Layer 5 of a small transformer language model trained on English Wikipedia (10 layers, counted from 0, width 128). Numbers have three digits each and are written without spaces.
A neuron's activation on a vector x is GELU(gate . x) times (in . x), where the dot is the dot product.

Input weights of the MLP neurons that the questions are about. A number n stands for (n - 500) times 0.0012.
n101 gate: 534550690507440503487510544557696579319570598253416598460450537587373399460792596414401653473595194523483612480551619520393436405713659651480385392589483456530490633510543443432394503615432516350388234470622600555393441763627454598622435463510527544531667520463436571467619266361385252573399365371385435381497442617607534672413457433457271588624408457489513436333784500500483510523619
n140 gate: 442380467595263441477490640359524388335399669523477589446483459683564530533462430567288386473575376613437701493624461195366385606534590578364411415304436452568516802507533490497463520345455440510374603292814540405537430551477434296514418355493678611309474557391639466379678359449510480337520283443427514201320477477540441440433581594497687412366404490558547554594513473339430368546408
n152 gate: 707561479503305405406511448362451677534476460639296351189313591496711396503388373541415455525355582497455337486652523466363285473441421528483405444463270469563453309472392517441455531405648514380510546380414555281589483496614463716399468497414553500596405306371771584503553645629656548520396389551377623329594564404369507346331410699653429476700602826341503538517372528435500527345500
n155 gate: 456438236547408451351364584371305487605417681415358529473326480559646555421274401523507444639364437500543389420626583520555410347768299607493536590736590664628571497322519520537582540418500533652435409589538553604434421432252575373476602543718425547445601600524450550321375434601347681346774470395507666569629474589503374343570566533445396542682530542511427644360410397321538582487446
n182 gate: 606453446350473391474483353631599542424460507566503655567405507338864645768599450523463678335402373363721477459431810748444351632622804321580533473284592449538572583493421510432276470583386470490589555520612554536708407291507454638279572497446431379458434456432459541389425540336553663503497582537563661527385591587460417533480473490351582569497431646457570605419513470507458682454602
n225 gate: 431433355453626579473525412454400479403444383470452406565354541739519633445670503445488404358406340617463278478579289670521273613456433559436494372622491697299636532575594494528522281409500418438467415472362386563482582579417323397619349602454307488683442572581500559630469614513482350350512434567421267479587425543587570323559587392427545660401604436510540669655528528454570384588500
n233 gate: 493583545340430476517507699612543500445504574410415435637556500456542558629425643538770276418435437573406665465504497531480447462358552489248431394479369489504596493514469546461549251341554407535690500364482500469535417532595265692280636335472439314754293493464369613486489486639403556618475564656528554552531265433546313649637511364583541302581311624451193248525532486672195624383315
n245 gate: 413503572625493621580570420445670611429425475551370376572331661557692503544500197351233401465527234446412456603447572705460486604306514483470709452338552479552594567417503682417520548537560247644311483520589548396480426490442392651414332565582699418426483472431445593445301541472423534669728407595331462636573444541576408551367473422476570724353371406573595517473613418435805304359660
n280 gate: 444542536543448634516503467673401503519451500645478490621303523544389478500560626506500474527452513539497420650487575422782539426391490552657516645716602701672481420309341565441691432554477417357663537545544682325503394517578336439497384559487636343554388385589379497461430380530401464642421382552163616448681547412412580445555585643673522475399248468354516635663386435308591266589467
n286 gate: 329381328530411566533328572545553279666294500415580610654357630476800577478443292381463623359518485332396666285488662336686594544523333387555482598615368492496562554637504715572589470482604338317563424455675537665384252355320659401410446342437446380539566613211508527339424605466360418556356333563552638415416416343496635734358676556349588412256680644556649356477530414287539330474412
n299 gate: 626427333422457490464514510413493462546386430318594605460561671651342520400670417606716400544435303573460404429376452543441453345500420473510612612391327541497447397330572682544607497319579355373365363507531500382487331363480437516315527692437538665497352328554311551547490467272229560649544453463513370254644497520500472298386547493533625451376315672331700527409386547735535378425633
n308 gate: 443349414584460588334527443653520617529663500444526454580527388493480409165581589484549523327455414493599565383704564404326573464537371250454526466549426443379637520699546567671262311549405297470467432540503669432606480476364539259486622453503351503390418487406594305371598563732503335454316470391526381665315526702627384595400533520657493558493571431390272527403586510520366592662466
n365 gate: 646765303445373484578471714672371618318758517481553322564439341537337375650442437446639452438553481354395531631379521615615465531645557301349578693500716506487416402367472506490541519393425695532557581335513312618525453422462531497467461615525617510216472490526539558526588548497487481566558600456591409506786522519481615481701503548428472466631490399476402452599621596420629343587600
n366 gate: 616560386609447437589637459433442580503665730536611457497490569535460388540258473557570618469343513630450550446314542513572162619727367486742566524517361388418437589640460456517457362497531689638679527497759456421554573538607642516444517632567435621563649507565341262520462624374434520557483476657334250670408451440551732547487510440566490654675490556568386565574779403547465444622251
n421 gate: 648406321445365298472416648472705602450500643391506367595449690646738444642651491531337509364549522588431472494325558538632357522663293624625488494372430503404658510490602379526415339472581310440484555680510279494352413704367503481526387728629565297428366471670567503424465633522537516500612452497594536669522549509541474516566377601537512383487316621564409494475364626443503562531429
n440 gate: 670228699430526519535657460507520506545487590452599465313546627575487462562530428481380454406551520288419465437621465467478484497622480388536371424526526497430494587437737497563516399655567468739590500454371500577477471654497316535493353891516366510493487503626546295651370461570600416283477480399503587403586465546589288604379369621368243682385330481623366616644484742539473671532487
n473 gate: 566546457327432442373510333596484470518515396515425558235488655656627609614563586601411636373497549460620509372656568472482332531516506360628375231399422321503503529805318578594556630521671647522445386652629553455611463484410439618581313466454579456584555463528422321488598432494717592586616513445353513451518512593484392334475419525479339491571503552530435732357444311447638463461472
n478 gate: 423448359500513468490304329510537444464437472601471422381666735386655332513413310346533441423397667470457477500486402678362699409403487351331594447520530527647429412530413384357487520406561458572568584457407345568457676517434402196448705457589385437603584460477264430444419652577484428536690657614415375435555567240427398366803513424412290600629540682659543627503559513467592507494490
n489 gate: 421517543452383477539510514564398526377399496464712572584568449402446362574698607477547295383405554577520688426417326507660351411514507399596202364437568327388744627589727480497433664559421351349434538306441655372493473452550377441416747466517534591611477662636409527218630574459540657590276622667394425500503435601362642699443345467583595461436500454464577313386554624453584384605411
n101 in: 435423607630463603451407380547592407580524525407484308571402290398818563349589490594620487414467436607798510415514335705474466692360467361533523524420860473469606476705318497452493564265465527641600301476472392572392304366382430497482682551453652372476513537483486527537479517609473296603503408320503373523368310352473555543490497567527652579773565543543507582517308490311378477510442
n140 in: 532531630518458352335529457384600446538500696611507448581617547485659469433550329535465535396610511440577507557504348409568404697564406334514507781462646610214483630500372542358248416382471306416448665623592345500360222389658545414504665468682568609372607660400557717672511419446438308368532525336337529608624562465507793580542384391382486469644522507432612546260824475560540330428521
n152 in: 483355534369608433546608355347593490440401661547371450425469580589452460612334409503729323497507432524595340418368520568510674463510591336396537517732510418324433410445490480356449582353392520449493171402511463520429460618442644597326517200388517745271557428462322527775486452483360648396562637594430483608450625514469444524558612358259613546520836426515449411377520578578718624444514
n155 in: 623427423597485360583399515375355448609540558362536504430278564419397672423496445351562471642722474383427439478617377551664522533600577773493757607438459374556662338407561574411613493486628457746652545555321518633427449372276460586646515445507256596470345607593670533199276320489395569409533140489511774416550318680769511384511482566518457679566272525535621541375581357346553692547545
n182 in: 665511604405475688504301408507361569578540538461514482449544500341641126435482572607525727577461507500539401544426743518612721433577704391553464358621296511595645404482472482679669421450467365605532518410369431366453414430817425447440493442410622623657376544474587493637537435613319808600383602557222485500352290294489340546507316601454518592352320585631543449590630489247579635613683
n225 in: 376558673507607551341248444417570427610632391428621480503507553569587419375599631620490774493473434455628548406646610642463371565346404451473411241243609367560412518535565256458569639637511548514493702427312462612597596468458476415457415277445330298493391469493591430271482562493425731407665595521551394431483487559556579301660517448415449107465482592533317595437552400642694473296461
n233 in: 401213510688470335632297606561780673596443411437464556524663521684571487651346610447297399472520513490547454331403519456418598437299416622533427456453442330391365631521315331473322365553621630423537376409584557549396553720493683589398283493406641503675401391315480572611387679425401620390395405507537417533549349537493344480453409456583384500588572566316346350497486476473626576388716
n245 in: 621434563454559524674772426640411503417521401572317596577482607430367613437290507517586416450456430455222400669604453573548377610376392496448510638503451345475445479532592518574448566500439455535349500395573566350350407550570652606270557574490475717268514542436599634367432598362476462631613606625641611524244463462549514486367406517569449572483283524646935627286469633420507445261848
n280 in: 527356457587572626458449420289383233402309500546452668563517379490457726609584615457552642497568569595333468553530573388426596390657641510461565370386773400604603341510645603340575457409422341500601561500459649680247454682566692523507537457447382394503669434574437467503658460554571556435384563493393365444658676474497296660546566474549545452497450494758352693553447572553726370455580
n286 in: 500485647469188589518171404617535536825617512560471255603572434294424433375265643406320534481459568636489351401166347458493489347309357504500515561466546439638589376715537169446515413556504578674556504617543508456421564268360478478504512500289407538539668378496683511424523394473500406567298515245511593432555393356739282410629417300604589526625658713464775492644545492428524698500592
n299 in: 511361685325531521613342614342511436514419592653497362606610686397408301591493584699521461493548612608437369419734389703596585573496458500545476539368231354429438478528417496155448581417651452598334582335701511730486434604746580665595565556668317553576410542564408504416586468493376392399525504611472547758579626735644272542500489524728431654416414628714437536602451563423424597428614
n308 in: 438585439600346540596458969373550527423471758476421180521306346372729540639438447609553549704300561581394596516475500622448586355574403599746733649589644558587600412541448459244382320500316544569516467622483545488382399575451488524423421459871621566309576134815228653606579586662263687609413500431593500338320476447689471516627279366633524536418387210487630661414545504614373560316471
n365 in: 486421538521490490639355630642496322326625489620406388531640383638455507510475621383785427496629538438462715786372643330507406428325383587705541514373752591546364401655578643391462503285411493590637511362670351581355308511538360544645542556472599524489404514644594507413433458444524462332328581562688535562558352403636429383514455472606449520583383473526355468528278587434478134517722
n366 in: 304333607577425486460655311459612339296531301548577612555458616652379561428514459609357393616449514431486436698504682596530559653657298635439524611439389448461365514231561486497394397676440435562425440559633455749445384296369609514504606486493348535654429517434552462445314503507520671264702357531251556445402470300607500425521704558466399258400546588385352388497376448469403354743553
n421 in: 469805419648692450238625569544768632513507561467339560636456483404612483527466436285607544593642443453382417503549562459302285370431318445483557524601435380424500615562420606500426605463552443317660424625444395530591557704368507583521202401703562785546390425668384476385476547648340668403308490547483500497520322388432702550442435463383477523453510390565416397517449398439746587430555
n440 in: 315476367632451369233529600458386490552584563452565459687454382239229500238429476389597504486606451762458628623576524430462535531635441465479479457490461543507572496425558454699510546538302465426503518630434746394448479328465486342335378475535651426584576624276557479682611458543642364621422362577639450458524234482704348476472598346635552493577622794485462716440574444370347292764361
n473 in: 578631602503516516575374520709540453562576413389371500423537510469310510407483470280490251344474388404302357360218449450661300608664434370448503523349564500322546259527272643453295507503626480613441561454597666549394546476507490490542649433397588563541555543436557460500564454520428586497554637461356595447458548437716541677331284526689555235503551477365345607719590470536682376451436
n478 in: 803555586419476806297599409483416503411452507579587412392587458417594358403690438466346452698530566355342357590727513569493514555255548270394517430418423602584612557556361434577534604555468497524551362611439566558417623659614715507392564399441482604658248678391517581614556407507664486558703258339336539366385571507611496551403483438418232534365694585333328430351434566507356558483458
n489 in: 465469566414525633475465650585640587522516738516479626557674352629604681553449566488544475400522713610372345465648539440625364203516366522528401468419398408548358481388608601583450513649548481585379539428533475346531388548478568401658468509418596620588652681605408395406471443602525522537452430578491635537660802412642422572686365525550605316528500342648390490368538447456745506555596

Each question shows a token from some text and the vector x that enters the MLP there. A number n stands for (n - 500) times 0.0091.

".": 456585504767522576428358410549477671606619499384490395443639612548552409471493701627614708594588521681437488442514542687394386522276514380552556589448422438449528462472526493466444555584498373583528478446193821630472500479434622578606464347524546672308536441416526519643318292520491484472519376492565500457470551463495453545464548832389441510327538438476541670515451618569564442444519
The most active neuron and its activation: n308, at about 1.3

"or": 438510672408541496552473395659542522434374615558475442409645602459548508429459624688581502484501631497407264519464500621497319691296444645387589547563647456402444624435501600524397546614435482536507469623382581617345709613645524647808553353477595584525455372538550600669384582680641418321696543391557595659421369516518503473371525390561755441423371505267489639465414241579659438496484
The three highest activations, in order: n245, n225, n473

"an": 215643386565659441506602696569617534450488572304462562336579339448458465479511618469537377461564478523438527438325606527500504508421461594780622429384373557518392491549462561688596488542511466550565517554341615393352631371640431532622389378550496422390469491475298415563443620286687680417523504421482493360256495371494324450542352342567598446478296732370662557594591448634506531345557
Which of these neurons fires most? n233

"ch": 451574473524471537601560394490530650400526641619446366477689431416589493588574631714457689520584447637588384457242514648253542588606476423482498500443477526264633367553467735422442513541448653584593578545429687386385470610577563642709345425519530721424519527498476603482318511525723675330418484507513657731470473407403363572391603417374609341400480661374531461612485453393478333467218
The three highest activations, in order: n182, n152, n421

"up": 558425657355640606570423702610517503489384617489479528557581659347564740409261622649374577445500479506583605478376481579586480591623290350453512512334390504471571281700635557188563437574402489633640522481338656488375530338466581639547540360342578256567432684449554536519393491355443449451491412571570540411449499375476371557487710275541510456381446582308580609562479526444711575459375
The most active neuron and its activation: n286, at about 16

"ing": 273633418567440571570513429526461538477593565498436641449627557441595504651534415782559183598540584444356580523239631634396513453529666350580489491472499409327419371592511606545315432383456609521574615542220595480474562587362655460687460248455480764353322525464543555585400422604647431445443600558586597673519501417527498537421604429487471444362395546470505565495565508493608510480480
The most active neuron and its activation: n365, at about 1.1

"iv": 463494520410504631650567356743508440393490562444593461256666411480483577454582637388432417563552657524381641482431542645119644449412474450587573795575601635252410398373516509571488474441452577583520496515389589514545537523473582444635432367465582570327395556513567727606398293561680370443537435618647511393440479608451429483531454389596468356574647645278539551726330526412603512634272
Which of these neurons fires most? n365

"ong": 506767577437642368657683436491315545628425615373457391452578606535632513512417594597564246476587477438558445494448485538269461615402550582538492479526366394267257495482528543468498448527369620608426747493261561508483638527460666597659571280423387594441441607530456476522388516574588396499389540574471542569298661568513526656430590483314648529394520486427668419534327292470510541568555
The most active neuron and its activation: n440, at about 0.48

"ar": 369470632551565353447409481649503665519440622359459618421588405299329735678535642482603510431639563364360531524511506798738266327418459429556610428467548578302422688527525677437596476489450588680590500625468734495545546646490626563780578297743536425466413503639510566569443469537478544317377478451542435505450300534492501516450587349457638405490365519366591509536421433507486461416513
The two highest activations, in order: n233, n489

"n": 459457788490340381655342332553541544439426625646449533687686591418521585589760380668435643612568559488415588542316402659460543508432610632555462430452445632401321598308499642406545576580420598588566534639471309459319645485600508562718557349443498529361599707541484597569438521617617551378409523486520429584359389539323451640513527636647506384322461443315652499695668481419563412454554
Which of these neurons fires most? n140

"s": 349517395466490538489317265636363693477508551669653633380633625400567386455626578611416379448579496410321480560332503605421482531489497661638538520415393339522408473516352607425547512557498520581533495417437597602345734505525708700714462365479560753248385497484451541452182411480587396366252429442557647603263392510408363463535626447541617468381514299344350621505387436519586504482491
The three highest activations, in order: n440, n473, n101

" a": 414694474401465596591519261575484464513465662630486433401611507481523545703524552666665539492610703454509648547257433536378327530435450427603576516304520428519546348515502547530476442600597507506361587503241848634482659538507555680632792399597623630190450502664410444474424511439531456328511335411483517435420533541568393538508599581403491466363510479493550479547597483394571549395417
The three highest activations, in order: n473, n489, n233

",": 448574657626547514402313377433454717487623553408554540591652570525746457592555634550556540680642576672504632625362451576266525501396527542545542619551391372480516485403561639494401483461541341514528646468229691540443587491635513599565423357629512642369466319528508433454361405661727494372334346337402509538522606451493331565517505612519533396462456371408593617531400510539456415569431
The two highest activations, in order: n308, n280

" the": 366652508439577534544521333575558418530624635508533615408637534436454438756551556663550622542660542596468635545369385540400366499486463460519568496389436496489539414537412619555515459550444486496395559468078612542436591496647442558640643376540662592373458388546539449495377530516456394465583388581362541507380454525598515732402624604348520546465396446377598584487516667594658495391444
The most active neuron and its activation: n245, at about 0.7

"it": 412458495591472434546677459752560586545593670594529663366730511344570625428367620586472635584521489571450532430430615581238351476556539610574577409422445413299294233468573597425596557523616688504650749387325610569312607454498539478552584188496565614536527570523552634699421542472510662456453505451581456509241452372391378634466580419454630377414466534442569591489504440734443444484542
Which of these neurons fires most? n233

" P": 391504607419661624486626512417542480559553531565448657328668589410388526361324702518429615474578524428412542547320513616569453402381677636435515442569421596678507510438472451364289696648494505552565532486377602451517563442464599699654589295552588503341469450635706369670366572226701446617533307462474553399429519343510386539491685497404555542519498488378495627438417596360500495506472
The most active neuron and its activation: n152, at about 0.32

" L": 549503582485606460440596579484402525463597570620475640180514707498448466586515677472583564623601458508524720476345525723421382334418643520616520397592513556491447506296361618471380768600679493648653588390387765401364583596426526565571549307514554465394526570496631417593468504284744496516627301583541559576471465472536404436562563537431632433493581617399495481404471525507530512357602
The two highest activations, in order: n152, n473

"reat": 480525447582481592517531443602405660553362614599435500415688401454572515474525569573399564608519612567479452478186388716215452378436499557563590649490556458470588311460550838508578484476449532491639501420467499610399719438650577407623615289367481586385599494550332748605465352529615409523515372590497655483375393370422346443348516464469523525401348568419742604526381458588683485661374
The three highest activations, in order: n280, n478, n225

" that": 417867559399400538647386613537458564493648627410540519320697682539510610331648626725615614512658524623387565616324423523372349522605388366450629625531361562472397331500566625409674532452477448700487501613375607566520462418571455537589492497495506501392415410582529773607437579511444539450470346543390517546498506628438303757510720561334391516486411380444677546364332621523627516314422
The most active neuron and its activation: n299, at about 3.6

"l": 538417522400615351557494684584398649485502619586362445395450391416549549434464809402600609401448526521475618405273487584510372525479497586662563508507397713334459387496395644389611635417519514581592587612671483519464680568643575727526510463448498462403320701580536568414292527303758455538520564608545607593480525529526498500590667454421503296504428413290712547439477580437645414286516
The most active neuron and its activation: n365, at about 3.2

"ory": 433482481520421439695427374584474624616456614517473579462664525451396483718519616591620476637489669561253381506494683598364335385347512484509765601559589425461590402428381513515419441531485424457544562419323469454273569556397462458860415371536611644518496497584546546562353586675514445424709419257637569732476482343566401427305499500467522519342443480383513498471351425625520343484418
The two highest activations, in order: n421, n155

" his": 429563461459441459587553336483505459579509838609511574365558745648529545650654522479646513525712622520476573451319406559368208462602337564548594530341408450469546320425430625507452549391459615491438581537190591602413566469454588574625669557611550484350352522554478436512368444503379363479568463569332457522405537574583362635476495532396453509385457621448479534402426536500717619427572
The three highest activations, in order: n299, n421, n155

"et": 381591443472655503404574705541522550498550668460375687528622382405581603556523537585454538713627462744302609479314397812755527579624475639699520619462459439390372473496620530439317547468430445596557447458353453645546645429448553586487699210355542500452567470573489518654612401525720585465504486338555595501439398469325348485470666402351443563445448489485551379291599477477635537357522
Which of these neurons fires most? n155

"am": 398429362441627320361475635585549634514564654393420384396659350460359510570500569343461390594535581508522553352462504594544581445442419572742576515289378583555401450387562780525580437353408445488549416488361589548377585546497529696618381385559364357500436501536390414567573451249530574394449520578508467347432325479486406424516355383407739576575325568349608521650556499596682481416450
The most active neuron and its activation: n233, at about 3.4

" to": 430538493483384485484592380494446508461571595384459631488587558434515400409583522635598428432672653500660632428245421505397338652536711422506576537536510543486504432626639581502425459484399455561575591464149686445530486457476607500610644245603601600349500552423501496542411344566588469420332351406419518770421511548563350589415680719387481532394425572371526536449471383539587581409455
The most active neuron and its activation: n182, at about 1.7

"16": 345571647377749459554364516514496492575633332610356507317608651477536426342455639605560570618657601631434537543295626724281512698664454608477515511452439542401512510600500610446644470322428427533456549401488481567371581519567486534638503415448402307422609395410430496678471466357586575566687345329495454300453602657421310451517512485433546630405511482464649598333468224499677521426638
Which of these neurons fires most? n299

" th": 488663579616573430459420451548456598523461605336453321612499651443600495542642561569636527613559531610474642393263326743314385522358606548568406583476362572524416440363497616523466417385443553785537470510306654616465536647588432523570562337437625466289589412559446522673416417447609319528421373401395517480426553586452380514569672534519213503334341596501551393639445628588651465316398
The two highest activations, in order: n101, n299

" app": 389374621512492462570559562483545611606530572484496535517645470242471532322546619606359429599708636344463683371290362684275404279535634550665650671514341615663661391522521489676417467435555625620582587404274511603535683551461632514603609268403534475388628416499523434414415482423428378554606324512607387511464499472589438550543595488355373435373449429372440623534592545344618519549364
The two highest activations, in order: n308, n478

"se": 266402552410579491587394448528459650509330751699527491451606564417477403452508575735560689603559466535564470400247695475485319604420602395599525628453467349495458377460513660426503654648580477584230571410486403595438617554493433437671462496398658569368443651589295475637332488500401501559529505438577545534389728546550355561447423525659581451392421489281713597585304350455363562425358
The two highest activations, in order: n299, n182

"===": 517597451548562560466481522606448379528604514765340617429636651419590349461526454486526549603633450759555601555418430668504281414309705504463653616412320701549606541509406538506455475554553506527446444670266650678307566464529612513581553429540509587503604420670515426537394511508806471537553289514577502575620711575536440616464656778527469645437522553517550603307547550414540360591375
The most active neuron and its activation: n478, at about 4

"ure": 413540601579470419784451280634461650566365622667519534521666478459608332540491510733648461707636598548338309537450433529335590520528534488603625447573481543338604397413397534562626506581430619416569635568279579402412590586353535652836494459498538638414475546635474421536381466537549503420446500518514684667541459323517361522460567481383407601404656566350571511488271409469468364433522
Which of these neurons fires most? n152

" He": 485597588521634581626642516413375579554541704541424464492401624431319394475591521395574608475740511598527647351424516590532431449413394472601642675507373452471497440264526567552430610452530500582638619572236650734450463573421371554610593444459634561380539464597385448556402409584586428645431416437487531504376440332671412607435601535368380403342504684403540572270413559439634748554540
The most active neuron and its activation: n440, at about 3.4

" from": 485559537318474497602640387420476462551677670417433464410635463481565439448522541621601506590604519565475646515383378639431455586472610468442550539439367608523441413458428578511346588421531307521514686442135638588511481421638571570665648422576456691202562508390491390516397436564528558397494309646488406579479367673457404475453506505438350340415548512371547516540339419511458583533480
The two highest activations, in order: n152, n299

"at": 195547412541532363481470589580419460326515680426419361454573389271564577628633602513298483672605515520366714467338444581311591429470652690696555505364550570531376359473486484482658470436434562607442520592408446535395345415442661549568487132516455597398373384665380526635423411435615688561493532512419561458324379425407359486441440607468632382462302668312697466616562544551417450531519
The most active neuron and its activation: n182, at about 1.3

"1": 319520567437632582367390539597363614438701334624356644472637729487580468640371455552496573597610681593439506566139489673208491630504776614580538458294549554489475445535557617690455576579471392404588640478506471428394560673480589453633410284512565479379448527628564524499389395491460625433275394337350409341519448306528510600436521543626523480502395459324544537551482414563701443547406
Which of these neurons fires most? n280

"ur": 452521531452660482542620406429558563399468543354588469563578455374626533275272571644391635413613492522438512319543368381616455568659494532503566335447422526420451411429440553586773591615372513577575568545263664705331534553481434514851262411429689426436382439653575424727613569502601563350506611556532503513411385487453460403523649419411600534537545537439578644650589400641572533418531
Which of these neurons fires most? n225

" s": 509691597504417431550450482493488634507525558412554503474655558457385466349638671597580706461656557516426522541463255587437419533662571366495558502378385557654392473378590506509503580532431666616503600454308450467308559545456544716531535389409613470244351553512587383652440479293615304573537325468568620581555647689510349528488586606380533318238560576441543335492456498515560487301431
The most active neuron and its activation: n299, at about 1.1

" ": 399597636673630511531582438555232310368496555482374518588613696533611545556657503484505608487590477490437551505243384690282473555456477412519492544401566459504598527497549608472369463499494466463441534399382526557256528567578495456632461227488705566401405594450617362621429495292535243530449315365368563407484457561371414460502531591481611329499437458403582449524506334378678443560370
Which of these neurons fires most? n140

" g": 381484700525475617480570545518491439482567590389535428596628524416513507433497661652480508457609713434434628529343439760334403486353570514649744505469453572710630438429553538354559482536365662472395637329326682387460783601550558496577623226464486547376463509583526562465398316327635422449671401497498532524428382402525430516586720644431461465330523471449390331505466476400664421468459
The two highest activations, in order: n478, n280

" F": 443463739564694680462428425420643488514576549635464316297665592451386555538451573570497479593463465491431714490379495594315465479377615498534531548443511471514638398406447468416510638569443513322613637508350629724604508562522560579526550314616587431429397515580494523644563574190767439422572451504310406560440571310533430558328551625476459532422478620449637573506453499429406524441480
Which of these neurons fires most? n478